Layer 11 of a small transformer language model trained on English Wikipedia (15 layers, counted from 0, width 96).
A neuron's activation on a vector x is squared ReLU(weights . x), where the dot is the dot product.
The model reads these tokens: " a" "st" "ron" "om" "er" " G" "ao" " Lu" " organ" "ized" " the" " Chinese" " Sol" "ar" " E" "cl" "ip" "se" " Ob" "serv" "ation"

The vector x that enters this layer's MLP at each token. A number n stands for n times 0.053.
0 " a": 6 1 11 -8 12 -7 -5 -15 30 28 -4 24 5 3 -11 5 55 -12 -6 -6 35 7 -1 -4 10 -34 2 6 45 16 16 -24 15 -9 -15 37 -9 7 -24 12 -9 7 -20 13 11 4 -12 -4 -10 17 4 -5 -3 -12 34 10 29 -11 5 -2 -11 0 -3 -86 -4 31 -3 -12 -19 -4 -2 -17 -1 -18 -57 4 -11 -4 4 -1 -3 -15 -8 6 -2 3 2 -1 -10 12 -5 11 17 -12 7 8
1 "st": -1 -34 10 -43 14 -1 -16 -12 -2 26 4 42 6 7 -4 -23 -15 6 35 9 7 20 40 -2 -2 -13 -23 -42 17 8 19 24 8 -20 16 22 -34 2 -18 -29 0 -14 -8 8 32 4 8 -30 -24 -3 28 -2 11 -24 14 0 8 -12 -22 -20 8 -10 -29 -32 16 12 11 -1 2 -26 -12 -12 -3 7 -72 33 18 2 14 15 -12 14 1 5 25 10 8 -16 6 26 9 10 11 -8 2 28
2 "ron": -9 -28 14 -40 -18 1 1 7 -6 2 -7 11 -11 -8 11 7 -7 13 20 -1 24 -24 33 -8 28 -29 2 -10 7 13 -1 13 28 -1 25 65 -3 9 -5 -28 -21 10 -14 -23 -7 -6 -21 13 2 -11 -14 16 -3 -3 30 -6 16 12 9 20 8 2 -2 -63 6 16 5 -5 18 -16 9 0 3 -16 -57 25 -18 9 12 -3 0 4 -2 8 20 2 -2 36 -34 36 7 -4 -22 -14 -34 6
3 "om": -1 -28 -5 2 -17 -3 -32 21 6 -4 -3 13 27 2 31 9 0 10 20 9 27 8 22 15 -19 -9 -7 -8 15 4 12 4 9 -20 14 40 8 4 -17 -50 1 10 -29 -32 -19 -18 15 -3 8 22 1 14 -9 -19 2 12 10 15 -2 -5 0 3 -16 -51 -20 39 11 -14 15 17 -1 -28 11 7 -81 27 -42 27 5 -17 6 -13 10 -5 7 14 -5 7 -8 30 -15 -7 2 18 -13 1
4 "er": 11 -28 14 -18 -8 -3 0 9 -24 14 -3 10 7 1 -4 11 34 8 6 9 24 28 12 -8 -8 -6 -13 -6 19 21 -6 12 23 -16 0 70 6 -14 9 -25 -2 -1 -20 -37 -7 -37 -4 -7 -3 -6 -8 -3 -12 -27 -3 22 -4 26 -13 0 -5 6 8 -57 -4 24 2 -16 7 -6 2 -35 23 18 -75 30 -46 12 3 -2 1 7 1 5 30 2 16 16 -10 24 -15 10 -18 5 -1 11
5 " G": -2 8 -8 17 4 8 -16 -10 2 34 -22 31 4 20 -15 -44 5 7 -9 6 -25 -8 33 4 -9 -11 1 -2 -14 -11 30 20 17 -16 -6 78 -15 15 -1 2 -32 2 -25 -18 -11 -12 -7 -6 -15 6 13 1 -1 -15 7 8 8 3 -4 19 33 6 -2 -39 -16 19 22 -18 -25 9 -9 -24 15 13 -72 4 -21 30 0 4 -7 -39 -8 18 44 7 12 -24 -3 14 -7 -6 8 13 10 12
6 "ao": -11 9 0 -32 -10 16 -6 17 25 -16 -43 4 -2 13 -3 31 0 -8 -11 -9 33 -18 3 7 -27 -4 -1 -6 7 -3 -6 -10 44 13 -15 94 -10 16 4 3 -25 12 -8 20 14 -1 -10 -1 -35 19 13 14 19 25 27 4 26 -3 3 10 5 -37 22 -50 -21 2 16 26 -16 -24 1 10 2 20 -47 -29 -23 -5 -13 -6 21 -12 0 -14 13 -3 -2 -3 -21 3 2 19 -3 -10 -9 12
7 " Lu": 7 4 13 8 -4 24 -2 -1 -39 -1 -27 -31 -15 -8 23 -12 -27 -25 -1 -16 23 -16 35 11 -30 -18 8 -41 9 -12 37 -30 -4 5 4 53 -9 -4 25 3 -11 5 -29 9 29 -7 1 18 -18 -13 -1 24 -1 20 40 8 36 30 15 15 4 -24 2 -19 -5 19 4 5 -16 -31 -14 -9 -5 15 -61 20 -34 -1 1 6 25 -8 -9 8 18 9 2 -20 0 11 -14 49 -12 4 4 -28
8 " organ": 9 -3 31 -3 5 1 4 24 -16 -11 -10 -17 15 -2 14 -17 -18 -34 10 -17 19 14 31 -18 -14 -22 0 -44 15 -12 2 24 42 -20 21 13 38 6 -1 15 21 19 -16 -12 8 1 20 28 5 -24 -3 9 -15 -6 49 42 10 -8 -4 12 -22 1 -16 -52 13 -25 -8 9 4 23 -22 -19 -7 36 -30 -5 -31 10 -18 -19 21 -12 -6 -12 27 -1 22 15 -23 20 -15 5 -33 17 -2 -30
9 "ized": 1 0 6 29 -2 -17 1 11 11 -21 -26 19 -3 2 27 2 21 1 -17 -6 -23 -13 -7 17 -16 1 -14 9 18 -49 -12 32 38 -27 12 13 18 8 -1 -9 4 17 -17 24 -15 -2 -8 -8 -12 -4 -10 5 -12 -5 24 15 9 7 3 -4 -6 -4 12 -93 -8 20 30 4 5 6 9 -15 -2 8 -28 10 -31 25 2 24 -13 -14 -12 27 20 -4 -5 -19 -13 24 -10 -6 14 18 -10 8
10 " the": 2 5 -4 12 4 -25 -5 1 11 24 -3 13 -4 -16 8 -2 88 -2 -6 -1 32 8 -18 -6 13 -39 -3 3 43 -14 18 -17 46 -3 -2 25 5 13 -21 7 3 9 -15 -4 3 15 -12 4 -15 7 -12 3 13 2 18 19 35 -13 1 -6 -9 1 -8 -81 -15 14 6 -11 -17 10 1 -6 -15 -1 -24 1 1 3 7 10 2 -24 -4 3 3 -14 -10 -15 -1 -1 -15 -11 -6 0 -2 2
11 " Chinese": 16 -9 -5 -15 2 3 -17 13 -22 -14 -22 -3 18 -1 -20 10 14 -22 -11 -9 13 -9 6 -6 4 -32 -23 2 38 -15 -10 9 -4 5 -3 63 5 19 3 6 11 17 5 4 10 9 -21 -3 -1 31 25 4 0 15 20 16 20 -16 7 8 0 -10 -14 -84 -17 26 46 -7 -5 -4 10 1 3 19 -40 16 -16 15 -34 -28 7 -13 -1 -14 18 13 -18 -13 17 -1 -1 -4 15 13 -12 17
12 " Sol": 4 -10 7 18 7 6 6 -15 -74 -25 -13 -33 -19 8 -29 -37 -4 2 10 6 21 21 30 14 5 -25 21 -43 27 -4 35 29 -2 -4 -7 43 -1 15 8 10 5 36 -15 -1 16 -6 -21 28 0 -11 5 4 -9 -26 1 -4 41 7 14 -11 -6 -16 -13 -17 8 35 0 24 -15 -20 -14 -16 -16 5 -33 6 -27 2 -13 15 22 26 -27 30 -1 24 -5 -11 -10 31 -25 20 -21 -21 -2 -3
13 "ar": -11 -5 12 -5 -18 -3 3 36 -10 -28 -10 10 -9 -20 -6 21 -5 0 20 8 1 19 -19 15 -47 -16 -14 -10 3 -23 -4 13 36 -4 10 23 11 -8 -3 -19 -5 12 3 -10 -22 12 7 19 18 9 33 -8 -17 -36 1 30 -1 -10 1 15 -69 23 -12 -17 -25 -20 5 43 12 -10 -6 -39 -36 23 -26 -19 -32 34 -2 -9 20 18 13 20 52 8 25 5 -13 35 5 -3 -2 -14 7 25
14 " E": -6 24 18 5 -26 18 -9 22 -16 -4 -14 16 -30 3 3 -41 -2 -3 -18 11 8 -16 22 0 -7 -36 10 0 1 10 11 13 13 -25 -12 57 -21 -11 -34 -15 12 10 0 1 -19 -17 -28 11 5 -7 3 -23 -16 -26 -10 43 17 2 13 11 -52 1 -10 -28 -2 16 -6 25 23 17 15 2 -2 21 -56 4 -7 16 -21 -5 10 -18 -11 56 31 18 8 -24 18 9 2 17 11 19 18 5
15 "cl": 10 19 7 1 22 -1 15 4 -49 -27 2 -7 -4 21 -18 -30 32 -21 4 13 -11 -16 42 7 -22 0 1 -33 4 -11 17 -2 5 -22 23 2 -13 24 -9 -9 -28 3 26 1 32 15 -10 -5 -22 15 0 45 -17 -47 0 4 24 -11 8 -32 -44 6 -36 -7 13 4 39 42 22 31 2 -17 -39 -1 -28 9 -24 -2 3 5 33 13 6 23 20 23 -6 -7 -14 22 -7 -18 -13 -22 -18 10
16 "ip": 7 -2 -4 -59 -32 15 -9 21 -2 -30 10 -18 -10 4 20 5 -2 25 -17 -24 17 -6 6 -4 3 -6 7 -35 10 -29 -1 18 -6 -24 26 63 7 32 -8 -9 -28 26 3 37 -2 0 44 -7 3 -37 41 11 -26 -33 -10 -2 27 7 28 -14 -17 28 3 -10 -22 15 15 2 6 11 -36 5 -10 -12 21 -15 -2 8 -5 2 16 -18 -14 6 -7 -7 3 21 -30 32 -13 -13 17 -21 3 9
17 "se": -16 14 -6 -43 -19 21 -5 3 -4 6 2 -12 11 -4 9 5 26 15 -29 -2 30 -19 4 8 -41 1 -3 -5 19 -21 -19 15 -1 -25 2 35 16 -4 -16 -24 -11 27 8 20 -27 -35 -24 -26 17 -1 11 -8 14 -8 23 28 -3 41 47 7 -5 17 1 -43 -32 19 20 5 25 -19 18 -8 -2 25 -60 12 -22 12 -24 4 -10 -3 2 37 -11 -7 6 7 -17 13 -10 23 -8 -5 19 4
18 " Ob": 25 22 -27 -9 -45 13 0 -2 -16 14 -11 21 -2 -9 1 -50 8 -14 -11 -3 10 0 2 18 25 0 9 -40 38 7 25 -5 10 -9 8 25 -4 2 20 -14 44 17 6 16 -9 32 -32 0 -10 -6 3 19 -29 -28 6 2 6 -2 6 -4 11 10 -17 -25 -10 -7 1 -4 28 -38 -29 -32 -27 18 -71 -7 -26 0 2 24 24 -2 16 8 29 -1 2 -9 3 14 7 3 41 10 -23 -6
19 "serv": 14 -3 -4 -23 -13 8 -15 15 23 -13 -12 22 27 -31 9 -6 3 -25 4 11 16 8 13 20 29 15 14 7 -23 -15 13 10 11 -42 36 21 26 3 -12 -16 -8 22 -6 -23 2 -41 -29 -8 -24 -4 6 40 4 -21 -10 -16 14 2 44 -21 -4 14 -23 -46 -9 20 33 30 27 -26 8 -4 -26 32 -13 21 4 -3 1 24 15 -11 3 3 4 -10 1 12 -15 33 -7 -24 -23 -34 -33 -14
20 "ation": 8 1 -21 -5 -12 -11 17 2 36 -7 -23 8 -7 -14 6 17 15 7 -33 6 7 18 0 11 9 0 -19 -10 7 -18 -27 14 36 -17 -1 33 25 -13 -22 -12 21 3 4 -24 -11 -8 24 -14 -15 -6 9 10 10 4 9 49 -8 22 3 9 -15 20 2 -75 -23 21 -5 23 1 -16 11 -21 -21 30 -53 -10 -21 13 -27 27 3 -2 10 4 5 19 16 20 -24 19 -1 -2 8 -10 -7 18

Each question shows the input weights of one neuron of the MLP. A number n stands for n times 0.0086.

n360: -10 3 -8 19 17 0 -5 -16 26 5 7 15 -25 -15 30 4 10 -36 9 -12 -3 11 -39 8 -1 -1 -9 31 2 -2 -6 -17 5 5 4 -2 -2 -3 18 1 -1 -11 15 26 -3 8 4 -21 10 28 -31 2 9 2 -2 2 -19 -21 31 11 5 15 -16 21 7 20 2 -42 -30 -1 31 4 4 -47 -12 9 19 24 16 -3 3 -2 -8 -18 -10 2 -2 -22 -10 0 10 24 4 9 -12 12
Which token does this neuron like most? 0 " a"

n325: -43 13 29 -7 22 -1 -15 18 -30 2 15 20 -20 1 4 -2 12 7 -29 12 -7 1 -38 -12 2 4 -5 12 -19 14 8 16 -5 -14 17 -15 -2 -25 -26 17 -18 -5 6 -16 14 41 -20 -22 16 19 -12 27 -10 -29 -24 -4 -10 0 28 10 -6 18 14 39 7 13 -33 5 -26 1 26 10 0 -14 5 -6 6 -20 -5 5 20 37 39 16 2 -28 -15 -4 27 -1 1 13 3 -29 15 -24
On which token does it fire most, and how strongly? 15 "cl", at about 1.6

n155: 6 10 -10 26 -11 9 -6 12 20 26 3 -14 -26 20 -9 21 -16 3 -21 8 -12 -4 -3 6 -5 -5 7 10 3 -22 1 -5 5 25 7 7 11 -10 -9 -15 -23 -21 -5 9 -29 26 4 1 19 34 1 6 -24 -12 -13 15 -6 -26 18 13 -13 -25 13 -5 10 -20 -17 -15 2 43 2 27 -27 -37 -11 6 -4 -1 -17 5 14 -11 -3 -10 -24 -27 0 1 37 23 -3 7 -17 16 15 11
On which token does it fire most, and how strongly? 14 " E", at about 1.7

n375: 10 3 26 38 -1 17 3 -18 -9 -8 11 25 -40 -10 -32 -10 -18 -11 -7 -14 -17 11 11 -1 5 13 7 17 2 12 4 23 -26 -8 -9 -11 -3 -7 -8 -15 3 -9 -13 5 30 35 9 -13 6 23 10 -28 -5 2 -11 -13 16 -32 10 12 2 3 7 25 15 -12 6 20 8 -25 -18 13 20 -41 31 1 19 -13 -3 9 7 2 5 4 -32 -5 -15 12 19 8 -1 -16 -10 -26 0 -35
Which token does this neuron like most? 12 " Sol"

n153: -7 16 7 32 29 -21 21 23 35 5 -1 -21 -49 50 -7 -9 -11 26 -8 -16 -87 -41 -31 16 28 28 -16 10 14 -37 -2 27 -4 5 -18 -34 2 35 -20 13 -18 -49 55 11 2 40 6 22 1 -14 -2 -29 -19 3 -11 5 -11 -1 -11 22 -12 6 7 8 11 -16 8 -12 19 -12 21 4 -4 -16 14 -31 -13 -15 30 -7 2 8 7 -4 9 -7 15 17 11 8 -8 1 4 0 -14 12
Which token does this neuron like most? 9 "ized"

n131: 21 -6 11 7 -8 -16 -29 9 -1 -15 4 15 18 37 -49 25 6 -5 0 10 6 33 4 -23 13 17 28 0 -10 39 18 4 -26 0 6 -23 6 3 -9 -4 -5 4 40 31 -5 28 19 -10 -7 9 -27 27 1 0 -14 20 -11 -26 -18 -48 16 -35 17 31 18 25 -9 -26 0 6 9 -4 -22 -42 15 -23 19 -4 26 -2 13 -12 2 3 -23 -17 -20 -14 -34 23 31 -19 -12 7 -26 -19
Which token does this neuron like most? 15 "cl"

n45: -3 -1 1 8 -6 -13 18 6 19 -1 25 -10 28 12 6 46 -11 17 -20 -10 -1 3 -23 22 15 -1 0 -5 -1 -13 -10 1 -3 13 14 -12 1 -2 -11 7 3 7 5 -16 1 25 -13 13 -3 -7 -21 -27 25 -17 -6 -6 -3 -15 7 3 -2 16 3 -5 -7 27 -28 0 25 8 -16 -30 15 25 21 0 13 -1 -25 -6 22 25 -7 18 3 -2 -7 -24 -4 17 -16 3 -23 7 -26 -3
On which token does it fire most, and how strongly? 13 "ar", at about 1.1

n350: -10 -7 -20 -5 7 -11 -21 -17 11 11 -16 -5 -23 -1 28 17 -7 -20 -3 -16 4 -7 -29 14 1 12 -23 2 -7 -7 5 -5 -11 19 18 1 22 -6 3 9 19 -8 -2 0 12 6 -16 -4 8 4 -19 9 -2 16 -6 5 -11 2 -9 24 14 19 13 13 25 4 -21 -2 -3 -24 7 20 -13 1 -3 -14 33 1 17 3 -11 33 22 7 -26 7 11 12 -18 -13 -2 3 10 11 5 10
Which token does this neuron like most? 20 "ation"

n109: -13 3 4 29 -7 12 33 -18 -6 7 -23 6 -26 -25 14 4 -41 -4 -25 26 -32 -5 2 -9 28 -7 5 29 -35 21 0 -13 0 63 15 -4 -24 22 -26 -31 28 -20 12 8 3 12 -21 -22 13 5 28 19 -24 -3 -4 -35 -6 -30 -17 13 66 -12 5 16 7 -12 -5 -38 15 29 -3 9 -13 -10 -2 -5 5 -4 -5 27 -21 -3 11 11 -2 5 6 0 23 -9 0 20 -12 24 -13 -19
Which token does this neuron like most? 18 " Ob"

n104: -11 8 14 19 14 -2 30 17 4 -22 17 -12 10 11 23 15 -14 -27 -41 -8 -1 37 25 15 17 0 11 -7 6 -24 -6 -13 -18 -2 -11 -20 -3 30 -21 -12 -12 11 -12 -5 -14 15 -3 14 17 3 -13 18 -21 -15 6 -7 0 20 16 27 24 -27 -10 -5 3 1 -21 8 3 5 16 -9 2 -7 18 -11 4 7 5 5 -10 27 20 -26 -3 2 -28 -2 -24 -1 27 33 -31 -3 -6 -31
On which three tokens does it fire most, strongest first? 8 " organ", 7 " Lu", 12 " Sol"

n305: 10 25 37 3 40 16 -43 13 1 -2 24 18 3 16 -30 3 -9 -24 -23 3 -20 1 4 13 13 9 9 30 3 8 -3 0 -7 -10 21 -14 25 9 -13 -13 11 39 21 6 -10 42 -30 14 -2 11 -14 4 11 -28 -20 -8 0 -4 -27 11 -13 32 4 20 -15 10 13 -71 -17 -27 16 -4 -43 -13 19 38 0 5 11 -14 14 8 -16 -32 -37 -16 -24 -14 -9 -10 -3 -3 -19 35 -17 32
Which token does this neuron like most? 11 " Chinese"

n86: -18 0 -20 17 34 -26 3 4 14 19 -11 -3 5 11 -2 -13 -8 7 14 12 -31 7 -5 -45 16 12 24 -7 -2 -13 10 -8 -47 5 10 -13 -30 -11 10 -39 -24 -2 -1 7 25 -1 19 -11 9 1 -16 -11 13 -18 -10 -9 -42 -26 4 4 16 -3 16 20 18 -12 21 9 10 14 22 -25 -44 0 3 18 12 -3 48 14 32 -6 -17 11 32 -3 -9 -12 1 -9 -13 2 2 -17 -5 17
Which token does this neuron like most? 15 "cl"

n126: 3 -1 6 9 7 -26 4 14 -2 24 3 -5 -28 5 -14 9 -16 29 -20 15 5 -21 18 -11 18 -4 -19 40 -1 7 -22 -14 -9 5 4 -22 8 26 -9 6 -20 -33 -9 0 6 3 -40 27 -6 9 -9 -26 15 8 -10 7 -11 -15 -16 36 -10 18 9 -17 24 34 -10 2 -17 12 -5 -2 41 24 4 0 11 15 -9 11 9 23 11 -7 15 7 25 -22 -9 -21 -3 27 17 5 13 4
On which token does it fire most, and how strongly? 14 " E", at about 1.7

n236: -1 -19 -13 -1 10 -12 -5 42 -14 24 21 -30 -18 -17 -4 14 -17 16 -6 -8 -1 -1 -14 -7 -1 -2 -27 -5 0 -12 6 7 -10 20 -9 16 -18 8 4 14 -9 -4 3 -16 -13 5 -18 21 -8 0 3 12 21 4 -13 25 14 17 8 -1 20 22 8 -6 -8 -5 -7 -13 -16 20 12 -28 -11 -18 -24 -6 14 25 7 0 19 38 6 -2 5 -27 3 -7 -4 9 2 16 13 14 -11 -7
Which token does this neuron like most? 4 "er"

n130: -19 -32 -23 20 -4 -1 -30 31 -3 -32 24 -10 0 -27 -11 28 0 51 21 9 4 1 -10 1 22 -4 16 3 2 -12 12 -25 -33 -10 -43 -15 -6 14 -7 -1 20 8 -2 23 1 -12 -9 40 9 13 -14 -15 5 -23 -31 41 4 -15 11 35 7 24 8 -8 51 15 -27 -40 -25 32 -5 38 36 -32 27 22 10 13 8 -10 29 -11 -12 21 -38 26 0 17 3 15 -5 -19 4 0 -25 -28
On which three tokens does it fire most, strongest first? 16 "ip", 3 "om", 12 " Sol"

n72: 3 21 6 8 5 15 16 16 10 -10 16 0 -12 -16 22 10 8 -21 -16 -16 2 -10 -24 7 -13 -4 10 2 -11 -10 25 -10 -2 3 13 -17 2 -14 23 0 -6 -2 -15 -12 -14 1 -15 -29 1 -8 -22 -8 -7 -3 -9 7 -1 -17 4 6 1 13 -3 6 1 -1 -16 1 11 26 -17 8 -22 -2 -3 -15 3 10 21 -18 5 -9 -6 -9 5 -12 10 -6 -5 -15 3 8 -7 25 -5 -14
On which token does it fire most, and how strongly? 8 " organ", at about 0.66

n355: 26 -20 -9 -6 24 -1 -15 -15 -6 -2 -4 -7 -9 -3 11 5 1 3 -7 15 -5 -10 18 -2 22 -10 -19 27 10 5 -4 -24 11 -17 -9 -30 4 -13 -13 24 4 -22 7 8 -26 27 2 8 -6 25 -23 22 8 11 16 -12 5 22 -29 28 22 -4 28 -15 32 5 24 -1 -20 11 10 -10 20 -11 -3 -5 11 12 33 -17 -10 -12 -9 5 -32 -8 9 12 -12 -17 45 3 -14 8 -1 12
On which three tokens does it fire most, strongest first? 0 " a", 10 " the", 2 "ron"